Layer 2 of a small transformer language model trained on English Wikipedia (8 layers, counted from 0, width 128). Numbers have three digits each and are written without spaces.
A neuron's activation on a vector x is ReLU(weights . x + bias), where the dot is the dot product.
The model reads these tokens: "6" " | " "20" "4" "." "2" " | " "2" "20" "." "13" " |  | " " |  |  |" "\n" "E" "lect" "or" "ate" ": " "12" "," "8" "31" " Val" "id" ": " "5" "," "955" " (" "46"

The vector x that enters this layer's MLP at each token. A number n stands for (n - 500) times 0.01.
0 "6": 496420458489501555540426528541507546480478441471513527461490535556490576467477489405488546513414497450447540452525474498468439507509556504443539523535528498580506503425537585503537525508495304507492521539474529457442451486547548491483258552481535494479443433537550509479584509512503545473508485708469507436463506495437491528507525495435491469528429502471524552500517569532474497506498
1 " | ": 460419505487473702551492531550562579537547470458510500499470608531565471492518486401605497537459540426465558464538495537538455489461521484501528547562495560500484465444402572474530476494442343483499570569519509513425501464539557490471280512513556512502450487511538539472529509510486479432525452723417486419471474541480432498511481518474408571538519502462511518469493568511541535476469
2 "20": 506439401447459569457488538600488571498562449509511542445530518564543501467459470362483476579474570445469570452547488492513485452628520461462517493524529530565512523438482562487510503488487293439455603522448442533497516503542545554494294506517525514471476555539488555468560524510476510421502385528509527408506530523515477477511577535447375613524479502475538526520474500518554568524504
3 "4": 464431427444496590457516504603467519528532463469508532462501539589539461467481503444446535589441573426456560431549471437486470447539530479443493488556532564555466502445507558437470480521554273488499550520413432537502465549531621508465292480531473474529470494540518550485569546526547500365467410505510535446490480522432432552518554527494417571598464502483505547486490480563558553498457
4 ".": 481430386484437656516532476533475588484520497511510498495518509506546435496494455438544438506445480441506585463490469492523523488432516500480533531569520574456501512435547560472480553537511246550536592522452478546543506475535549528479275508547476498453476463474569525520543525467469513450528518627521488522481474534431437419537492531461388583547469502457515576495488660508522562529555
5 "2": 454418419425490559425489530661464499482534441466510496488481509589557451479471479477440544579493675394472558448551440484518460454520570484506476451506534547584480525473495539476493510472571295496510494493429389534523456481535603489488282472541537499418460512534542575496526584508545488421464426587480516466516513514444408506537565519517402537601426502499486571508524508520569540463506
6 " | ": 438436519474486739563494525554550559535536486455509486511485598517580440489504488411592499534467585417481569460538479541561477485454535483512507533563473571504462462450396568482506477494478344485513564577513491495437508469541542468452274497532528505450437503493561550483533530495476462428510468775445491439468476544475422481546487515474397548555500502467507531477491554493548527463461
7 "2": 449424413441497563414489536659474511489543441464511508494480547621569446482483462473430516585486639408448551445553443465503465466533565480504510447511541547550482518470491539465498520483546289493494524499459398530487462491538594494488277484547519507446456522565535569488521583527548481409461415580477520451529505516439410512504566534511393577591456502501497565511523488518570550464521
8 "20": 498462405433459597460483529588461545510560455501510538445538520563550495463433475364463481580494605442496592457540475493531510445607516465468504486526520540568491526441493559477476495481533297443458613516421438507504522506537531522479284506533506518421480579523510565481577533485464501419483404539523518424491529537507477451525582538464360581538454502481534531520475491524572574518462
9 ".": 476443387484441662523532471542474580481516495508509495502525504507555422491486454442542440503444500448511586464490464495531537486435526504488521520564517573459493513441547558477472561535527248543538593536454476540541511473533549518471262507558471504430478470466583525524543533456461509453514526655531484527478475537428434412558499529466390575552454502461511578505484647495526558527549
10 "13": 498467409432495630466468524643484517466504455469508466442504486487540473468424486380467525558503622443477598450590474505532516474612540484474451474514554567607502499436474545468472518515521292420520538542400449502531478495536569485471275494516472500394494527477532551518582543513471484445494398528562528503493556539498431456536542519479371563577406502471490514502531505448567570532459
11 " |  | ": 479446551473492724588516507507496557542523443469507442500448622547549398477430517472589513498477622417519568487509499546584458499452542458487447573525487608516489455448482533511520454544472285448466511543479525452409497499527554523452260517525464457484490550519598538471551555533459487418419498690480505431492494527471451523545556541480370518530492502484532508501447484471560571486460
12 " |  |  |": 520424502493484627589464496585490573479546419492507481472514645519559380398462441468590475516446580378494527460555482523526521547475488494493470514482451574476528467440475546537499560540470187458481541558505469534419514473522467520467261529510418474533463526491616504500470483466459512389419488743512488445559517557430484524479508585469442554513507502464574489533491503434529514510512
13 "\n": 514407497509430549556529471594557506454462477511510476489487636502533354496498471482525477526432571459454481460495475460520411476500547435507502524465518539542447500435470559443526591469449369488521662467586496607469447501530525513491231539553488442458449480524540587482419524548450478465536504981507535545488492486483484486494542521563478580439514502463529511513470530412502545515543
14 "E": 478408442443411543575444458671464465583591457485510498458532607554570387432527429497548483589446565459487549416482514488559509452519461459515493501480535518513528526473518524473472616460489359450434556596512442435520490579535591603458246467571594431602560438473514557486488434493457531480456458743519472467551451478478504513527499528517429627499482502488497526531481452484508540482516
15 "lect": 510397429489459498533451458772461409482457453523509395596508555562524466430442398574531471550475626412429470478537448469558529469536544528542478464511563599523498506452495480444506480507468383462441556411505413564541448480495489505522264555481482428544533483508594562486451527551506501459435475720457464467580523448470530487500656506445502508450457502451510530563516535419478529454530
16 "or": 494387389444451586555492521623519428534534543525509459487504573557562434451501424596496499514527598402456508473445524493519492403444488511501504438515530538540503535430510516488487628497468371425471560478528481493617450549523535487495234550472453368486503550479542570504480516469458495419426471602478462510492464488466532545630529544513399589481441502509539547511539603519461507472498
17 "ate": 479370428482444479567529525673533404532506509465508466542534502552519456451506483550486557530490639439529511469531468518581503394475545537482493475521562559516512519466518511500449544488503268491493518510510409501584483569504530497487228459506410383524461494489502504489498494469448506481462540665478481551589422474481536481484615529490403526515459502443485528515529610563496536531492
18 ": ": 512399475462457723508488502571500462522494535546510440518473586559528413532531502439608520505551597464486539472554481545561434459403574474508568485537490565541480497474423558534546453569438388521498498586546496524491505494532547551499210480486477414525490496509486538470478526520425479451538591741436538502516442540564440490493524468488392506563496502451482527513496575465526553494505
19 "12": 536441401442481612447480521652501468471494480516510508431533505528539460526462480383513511550502563465448546467588521487492466475642502485485514512508561554613530494445448551493471505546441267450526505601490457539532458509525531510474231472499504455513503535507461503494516499540457480435524367541547558506525532514513470492480546497490334598563447502471537484513534539451538570543476
20 ",": 477404439455470664507502482525481504483484500473512508534536545570543356513548445462556492506446587427464508455537526502518484487496541518520513522510540506433503484460459536489525480477491243502535510443558409573490537470565522542486207506527460497534397502467526511487478556484390498451543523676495525464531445498468477432502486458501350506489482502509494514524521612504539558513561
21 "8": 441455438447529632460498498679492447495493453505512529448533496519517483493508526469509514577478634425447529439586514483497417484583527510493524512492524589586501505447461522475442537499456286460527475546423394561528465521541542550473226472569517459534443501511504512480505505572474486377492353590506526467528461499480447581505560531532400529582442502474494522508476489523506507496493
22 "31": 482456446434487582475541562587501475461505483526509564423522501570526497411446496402500527508521618447469600450507468485517513440607553474483506498513574515577473502450434534499477496457477278456487498553422407559539463488552520552490232505471572465514478543496572488494507523497428493378506393565561545454503531567519496499502584504456350523606462502459560505542555541466552549524454
23 " Val": 437448549503469691532483559622550425531592509523510459435463519632585455588560450505482499539527485566499649455496579522561468484560474488453493498533549518535467518442514503502482527487536483527443501428407437592469455569574527495487248450566467500528569464550550544493521568605441412428440543671412483470455450563464508554560588501443468557458470502515449546492522476628557558499376
24 "id": 587428397474520632502523500491480420517516511534507444548511526549635458473509526518448517540516500496438516470563533477521493440516438507493513510544531613460444547461543525472439563501516398578454628449478390597616480517508479486497212552538514487513476515528547494445533582447472474416445524533456517493473449514492576500588532501502448555472456502501504538519524607568546549530473
25 ": ": 474429498474482739475503520496501460520514522543510458509456576559537428520525512419570514511557547461492546477560470538541441461404535467498567475545497559521448496480432531526538439544452400548498528556507481530472518482535553541487193481480439465549503502524517533465511522532447483428547600706449535466504455531560439496494511468482404518583499502454499531494482581495558556508484
26 "5": 483459450471520625415514530582474441483526462532508509480503508553542465485496499478449501580441553422454596455572505394473467447599507499470522468509531550544488492447480539482480478537502293515542517553411439564502458502541582535462214435536499477588500508552477504493533508563514476347477401563539526425483478496463476570507559515526445570595480502460508527502501482571529538490440
27 ",": 453429455468480682479510491471483497488498492473511531529519544572546366504544446451529481515454544429462515459542515497500490487497508516515525511516544499410483487465466516471523468462495251515533540416527396578473546463566524535481193507524440538549398510488540505482499552495407497439552527653497524442527455495464479443498472458495364518498489502513505514514514613527564561520538
28 "955": 506459503498468587487538519618477478494509406489514419488569513552585469369448485432473470523547581500443456435569513443487543472568482485486502482472554520524476529477497494446490448509484262457559501524376448559559437395552562509481222454464475533557507501485561528484521523535448530343486438643562533421564525509529492472482598538510474536593480502464517531505483562487524512541462
29 " (": 359443503479558708440514477474464465434539468525509496480508461559541329497571471478583521601473512578492523463568490511518484499492533488513592501579477444519464444476475520492546439498408391527498540519518449567417496440559535513472209584524414477441464479467570495488506547517493475450534556746503538448507501539471442564544438485436365559480508502469505476484521625498506510502485
30 "46": 447472508481533616475526533554493467434481449557507550429574408543483431428497524391497471556533493494391480455606524423511487457617477544508506487542533491500480460476451566479509408525469330441553578534409430548518479430559558535445215559493561533521465478482563478487532498586488497449513387435529527444483610543534547477558570521457375607525451502487486514545477502544551548530497

Each question shows the input weights of one neuron of the MLP. A number n stands for (n - 500) times 0.001.

n195 (bias -0.112): 639555661449487517553326429523478570472464485551247399634552679494389467309637611778459503545419500415456464411645491554558506664481696411538434811484494598518576562424528522448615430638440581469428474481616623545213460568535545387403558609557427557418507644515500392689470482215509461540562558399434644685307574471390588398378598522335561519419468474365551515725568474391447497506594
Its two highest activations, in order, are on tokens 12 " |  |  |", 15 "lect"

n432 (bias 0.001): 462430474346742350584378557567391479505560505447516426433562427530500542380515461469500427649460469602525400346492471429427644577511463425580430557406485413602630598630471540674497656610495486408392527637649562398551552459532537554556536457508775391556461455508450503534470492602465576570350407452440679431419422516677530484445531430529600670440466493541617485470446272607526492411620
On which token does it fire most? 14 "E"

n465 (bias 0.014): 601293485458392428551457482484469625523497614318561457620510502618409533542498563480620495539507403446459511395544533371676380549414566467367665668526485465429527558409531608671490590482422542433492537529489458521460563594602382455575653440500453531585481441540531562609451478644470612538411528420375531581500555535572327561580465624555441566467637637505500384337576407276505452421460
Its three highest activations, in order, are on tokens 1 " | ", 12 " |  |  |", 18 ": "

n415 (bias 0.044): 591379566507457375540383542519492571622342532528548531480624462469435620533431431453597563486635405367543535431452523649586432508437616396495717425363593480505444428459437475525485525505475541462376606600452394374441562500563572547500574385361542558417414461341503497451423561409377398631413702400488472676536510437477539515593552535582530479605359467419551420317493469448312429383411
Its two highest activations, in order, are on tokens 17 "ate", 18 ": "

n260 (bias 0.024): 419486686427476536589578383416439509589625389454523519494473474514490548266520613324518506681373451621546365662509434643418497490310546601489462431522447607335525598637659503645497473560555526773500456376542591584565521512594602425435565586390541610497419410568610534520573825482491791629466393416549476602525307402518390473612609527700586466570341480467531596705339409524506456602531
On which token does it fire most, and how strongly? 9 ".", at about 0.19

n182 (bias -0.044): 357445717410718229505494508557374534480570486403433479396514532622491542647572614469411386436532393661396398402633554469682582527477619395458500545636500500484553611588420422580432605415457579412608428647494611309581450425485583477426467417517623643566533508514600440730598587460330549569463531515519452555509451659474319519452494431686574503534617438486500328619544327360447468525397
On which token does it fire most? 14 "E"

n473 (bias -0.154): 734450475534606459635525412314477626468668695448471616445450582332479530497545375503458433337323507608539578531433580442464384657381469522550576535461447644485674572378445486671407584611625576586599552702557733621530569459428526312407537279535423510525490525413506336671644537439482494500659478394613545614536608593372424336311643764484548441487518363425677503667682520405278573415593
Its three highest activations, in order, are on tokens 4 ".", 9 ".", 12 " |  |  |"

n293 (bias -0.043): 528483715461752453566628447454525626576500505473550497522596441474465480360410450606604557367531553497411334373638489437486354523568712572528469393583450481328432319437516577603521463473584506451522630373392645411417654311537519453581563555519550595466422611369497440482617518551376584520569447459546632374348528492668413460411540712530462536616498539526481391608373397495556565468553
Its three highest activations, in order, are on tokens 30 "46", 11 " |  | ", 28 "955"

n412 (bias -0.047): 410493585530392467355444452405360573360508528505567577411397329431447589552529588515666411527449331513437535397593500479481625613386525543431657505450376595446672404527642502452584580495482536585482500581554439487450518414568573606440557526613642565383344443525570557521626441462466498655628646423564595492390644372402428419572325445430536566531424512445616646555407532497436382586582
Its three highest activations, in order, are on tokens 4 ".", 9 ".", 29 " ("

n95 (bias -0.089): 602440512481483436416473608458393477682444446528431641467434469472556529545545471661510505542528508554570565606607658435438618497483455490443521493437546473408495644588490407365522452330410693451448492459469421556462546573310492441344495518309512550640598524526295617544490488537474469505454536492446344530490383513376579507512454425550607518475591502403550452538478605659668334657426
On which token does it fire most? 23 " Val"

n107 (bias 0.051): 629389437313470398476475522455455601525433431224565516419525378595435867538403664483472560500436497460550452413583550425526451469480543424368560535487493559669469456485477665463539566423540576448523487454426613561544510522466487294556583444380500571498431476464482470535666560463457655487509473305481443467436423521482337554518485534447570418565482492505535558362490513535410443597624
Its three highest activations, in order, are on tokens 0 "6", 3 "4", 10 "13"

n23 (bias 0.122): 517518508638528440576489426418617556690691596407462483633378513471542427458334609571517590495511530683510386599622597497425445561570637546395532489545508571637384565502464443581610435586497611553430625333550403511469328481464717551564559365372433352497464681573528514344425527456646462430461546384672511486543389590436414527456565454388635545503520502617788524594514405407379613352595
Its three highest activations, in order, are on tokens 15 "lect", 3 "4", 11 " |  | "

n229 (bias 0.178): 653277498528429349648415439557580562517508488515515612445565430533492513570565592442565427502580380576435487469473368426454505513448540488516672615530557560589616556506358656433474546456562567478552505601443482414419663488615555647560637487468660502440411450450455540443540367534587436594428534373474542555664427433480469505554428519545529571466305497594599344482464355432493428405372
On which token does it fire most, and how strongly? 14 "E", at about 0.4

n311 (bias -0.065): 497255537421407511575531510415479469451447465474595634662401510424433614474576601538742530571505506459500484539430485523585577530448533384338525546373448543625511386440503597508418585382433745672601518505519548569365419515544592341460560461487622513543448554555425622462542473575401443557657500539667528584392429433479346386513460460643480487564517518520671594597626471564403565600465
On which token does it fire most? 13 "\n"

n300 (bias 0.032): 462488451360503348528350550635481465570599534503492414562521462541391553468543557476565497460701454606605345450388659492574544464596494380431497582437624591487570411627409550536395586550433575503487557698497598375598403531349627612371505300441735441557565487459505562512446433378439495562488610360358465360470391542559489584359523487696503595370370462471551482644513349434389469487478
On which token does it fire most? 14 "E"

n431 (bias -0.094): 611456602536522422509431488545445487606513461505454601388476471512554458644583412581538519550400513644585595597597582442629479610394591412562436562467353417533458564640482522451652595333379681338412505528508518623341367500515490459541553411315510575495540323406477570569457498582488478553484542532362413685480503484470515446425449409646532526294422447434462450485471322530535404584479
Its two highest activations, in order, are on tokens 23 " Val", 13 "\n"

n156 (bias -0.034): 404583545613664547535497555356403653503602448347559564484509535680450523440506485473422328608438507614456405357543399385545692552509726582549488411547530636421500527479562436530372554540559487485466725576610567253411470436718525328392581591711446597275292654638575484523648721568506458477399464454638540566547582581540289424472614639481500585583534502367444536566476194457611552365567
On which token does it fire most, and how strongly? 7 "2", at about 1.6

n490 (bias -0.029): 434539522406678401681558472494607528463391525466506434526363431431380574514579555585477292537447629464684423401422372438581408611464656546454588431520576620410532481536489512524363503622601584417464597494497554354517527566591639440384535494441349528359295561370427475379572640355460357521461514390577352591494392459436506390391587588562521500669428350369371648437500411569397433481665
On which token does it fire most, and how strongly? 17 "ate", at about 0.54

n504 (bias 0.006): 697480658474542477603524575500497540598441467546363622654360376543555478472623500571512387643520464618471637548370548600412569519518705479368590620497415444454538461584555435494439544521573529548342711361602544636447429712495595509424591577448503808521448587676558375483442734579459351567367399461595521521432556664448481557370647640521598618491416408604341616670488300327641541476600
On which token does it fire most? 23 " Val"

n425 (bias -0.021): 589414535438459497468389514520418667452470472299502535515458498416441540551579425547662516516406531443396442506586500493562554630433695280460596514446458624416503444521423690477597561483466603505418613583613530544483462467484481411431598502598544650481360624505505563518553639483553484581641460428521488437556439550510305399447530617485541551529610430568604592524570404472531532512649
On which token does it fire most, and how strongly? 1 " | ", at about 0.75

n240 (bias -0.120): 332415626493513448534460400354431513395427412482473730518463485379519481373548515620626546505583409566406430565541561275337437460602464423469454417349426480539412487452549414527416582442410591459640656399537626536437450608476472461407517438503569562413419595559569544502507493627420564503591433541701546503555490481508306402538498522639638547409570429552567657612535440465538617553669
On which token does it fire most? 13 "\n"

n220 (bias -0.013): 479400325341492516533617495359586469629562480538539414528441313517486556495493416564454649402565470457448399402236602422474471511419492515521490493382602419483537591583477478356483436320470693475528485564542469343518451441472564640522510643397602543561425659386576454477596524530632510622347443309577495475510397437608469522533353500444524510533465469635467370523490565485485550557552
On which token does it fire most? 16 "or"

n72 (bias -0.154): 648529484538573527666525511476361694472303525540517480303346339342443542449508489552613384484310515399667547495407528531608593582472530558513446472537601549553450434442582465604516579576613518570621523560468538290491475464461620549372552411576631520361335497361520565630516524413492530568503602437679576671566629532489512367581525610446537445710260491371443670532390485392427412550590
Its three highest activations, in order, are on tokens 9 ".", 4 ".", 10 "13"

n491 (bias 0.080): 402442574560609471656484559471533566327318508315477492519556497544286552464557575519398409386432471592443405435451543390432429640541494599586617495520431556420500388432530556625582574592437521397404550497655567472536433411519428654389545414628360514601227461452360440435581629516466550549612748401451348597659492523358441551568351570508541447389505504553689476547583469452495611659542
Its two highest activations, in order, are on tokens 20 ",", 27 ","

n57 (bias -0.053): 528513556529561504689669537464565541644567393459579595594443419565526550604400453872621320464464449551368561346507605517433666582452474313465523561580295367526607708494531497566540673571517548486415497462418395587279534335556268528431533646363407744427485458371689648793523355531562549529494627423438418656273315600722482440531537691510574490391365416403565549723480401598402457706617
Its two highest activations, in order, are on tokens 23 " Val", 12 " |  |  |"

n446 (bias -0.049): 587418485606461421653513479483516558616516438479514563367497498550523553399488400492619490411530429484557420440385516484554741522497554320279515477398470643540431503446363537485503704495587469537676468588409530479540590531475444454513538423553536553383268535411487511541560449450510465531598598435570647660428302462458484376351617685656619374638408481523585495460469503368388402604573
On which token does it fire most, and how strongly? 9 ".", at about 0.49

n391 (bias -0.137): 401484672585589474362422534330462545414549356493164489413617337467405554445484590580672464345666375493564284473661449531436532400376405657390422473451500493322557386692527561560523367459579611602408465726410496587489393396653562475460570621507599462414325458814545325658647474585418708457654447380441428469378678443435549409616417621431511535548318478613713569591336341631371482514560
On which token does it fire most, and how strongly? 30 "46", at about 1.1

n235 (bias -0.063): 544368539485457473406464569378295445523512504516493526438544450541459598594494524529573472661569512484562541540575567480430556507459413496414509502472548385592415622514623435478507469462511761505539514438495467505516464542500449502402542509305509557553594582550375532479517515529465544536475487432539326762498507552407540551410559464454635507365465578425557598447491502603617332440385
On which token does it fire most, and how strongly? 23 " Val", at about 0.08

n104 (bias -0.105): 529484595481604503569358614434528623574503727349485544560461599572445565351617456553614400508441454615519366500590478525512617583452663478578564464584489571388408447549412470574418459517548615635432578698710714313379569486551480352481560620514432645396470621617435633604646619548578402527540599473428444608310399579602401362413363679491540558615645527492543503371547384483517523419617
On which token does it fire most? 6 " | "

n472 (bias -0.048): 484552561428572527607506587387357647595549571283565588654333536605480586369664447429494455804404520582500397556386550389656546678443585602509329606594622457347470454328589599500470448450532503579459632420725448587290646509549436490448558606405378595552396588369567398616527573440467613487311519338719522650426532635532461240406552481296531468541506504580440482609438432544566592481784
Its two highest activations, in order, are on tokens 27 ",", 20 ","

n143 (bias 0.037): 492457495590391522632667485495586550484572515468564667434375416512500711437439373668573458458545511453380379410347482534521476568503467447442664469457575495416421574554623491700550508453524626503425481386574556540468572612480394495462540511445550644513398502485403463440605543479617405802342561542431378566232481343412401538547508538419638532596414530530437552598536471559565449585540
On which token does it fire most? 23 " Val"

n36 (bias 0.002): 682453668491638434660624497524371500465279623341527643539531399439414541503743525591549604533473555580479456474596404439424676567542706544604365411395596453509618465422539574562410815404671445574381480422544576362539554443528441520608581445458497632497230684385364419500601398228626559619323418394555465519382493483580464528516703808523472611309471436700542503428550440465592517475553
On which token does it fire most? 17 "ate"

n416 (bias -0.034): 453497671381653549635506529224464606549581529401603568464452531438496545325608465631520441636404584653506517451474672438598487729237588570578301623470516612475729516401638471719399529539425511640542603367599621463369378445612566265311544420425478428310503519421579474608644632526541491621509500399742497646560573660448406410630627590652468547594629568341733544657577534568477527458632
Its three highest activations, in order, are on tokens 11 " |  | ", 9 ".", 4 "."

n78 (bias 0.066): 457439497586431497545367568307473630437448526488482720485333586546445532555579632591485468404506539369523595489404652689475602513455500556373474568347425594383610671479349444319682363676657435628638307488638506503454612571600403602338579381584416633625398563520488500536425566273483503570551506420520503527564515500368392500231439562261562427557580504608696586472456512571503325376497
On which token does it fire most? 27 ","

n96 (bias -0.019): 482454727481510505540433670466462442450513574402644619586410462464374542624606539483598533465531481562545526500493450518709435537442621624578498431380452505502484488604397431573447444646545559517627520566526572390500630478545459562447544305463534606379375505551505349528579543629407435637661603473433443503332482383615364500587425480596473398507555380539455486589583521443431586539477
Its three highest activations, in order, are on tokens 18 ": ", 25 ": ", 6 " | "

n81 (bias -0.005): 400530607311639451537561359452657464611657392434473335763271556497514486368537535500520450629389451458430401627487626718316701490418594386515423660633346491534741592458474523459572472332425566587416493354510567580354567707439477440356516602516374572572445615469582575494550528300605334541433554399574665793636331490312373385455563293457556603406461447513562466619516323327516544571523
Its two highest activations, in order, are on tokens 11 " |  | ", 12 " |  |  |"

n502 (bias -0.043): 491369542405530520465480520454458481560436541430601548458520408568463570432385586518553533585664512457524403362491594479514581500505468507228579370387493637511435473427456373496298422539627574651530491514449472481493491527595584429509496481445458521609488645444581553449425502404461502541474489397762608498451523478472429392544542505491498453495468521491636469470446502523459517443464
On which token does it fire most, and how strongly? 28 "955", at about 0.6

n76 (bias 0.003): 419511466533517409590572443460450518500315651526587512659543378464444524259654534566553389349608412387590543402459670442521557518287606514414564580494517576359512326467649622407483463445655528520593509470485646453485577343605609500595525653535441529376438519362439383511531419274481419705476668416586373424435556515488521526462503560506550405690516472554407612610469557443396234500761
Its two highest activations, in order, are on tokens 9 ".", 4 "."

n507 (bias -0.049): 530497579417651587620569572521360474415578432471451575506591450536316592629464591491532303448580550471478616647506575366629521533515625438543508552536433576478552463492322586531436449581614494471532515518393601301592523546607497521408511308480657631382417475483351465460725424341472349583769452438489344465473423557448449326373540528726443286431393519503500623707520398531486624305503
On which token does it fire most? 8 "20"

n110 (bias -0.117): 539476545533610525541440523433515690404494639301496530697426552464472631345582381560652406533475497598454390377569557590563497712459559523535550463500453585283609367495462441432511500552485634506332606612627607512364494435575497393324565644529486750478315558637497523644528586517632469567427548475428402635438509572514372338376452636377619603506635433483561628535477339360589386380658
Its three highest activations, in order, are on tokens 1 " | ", 6 " | ", 12 " |  |  |"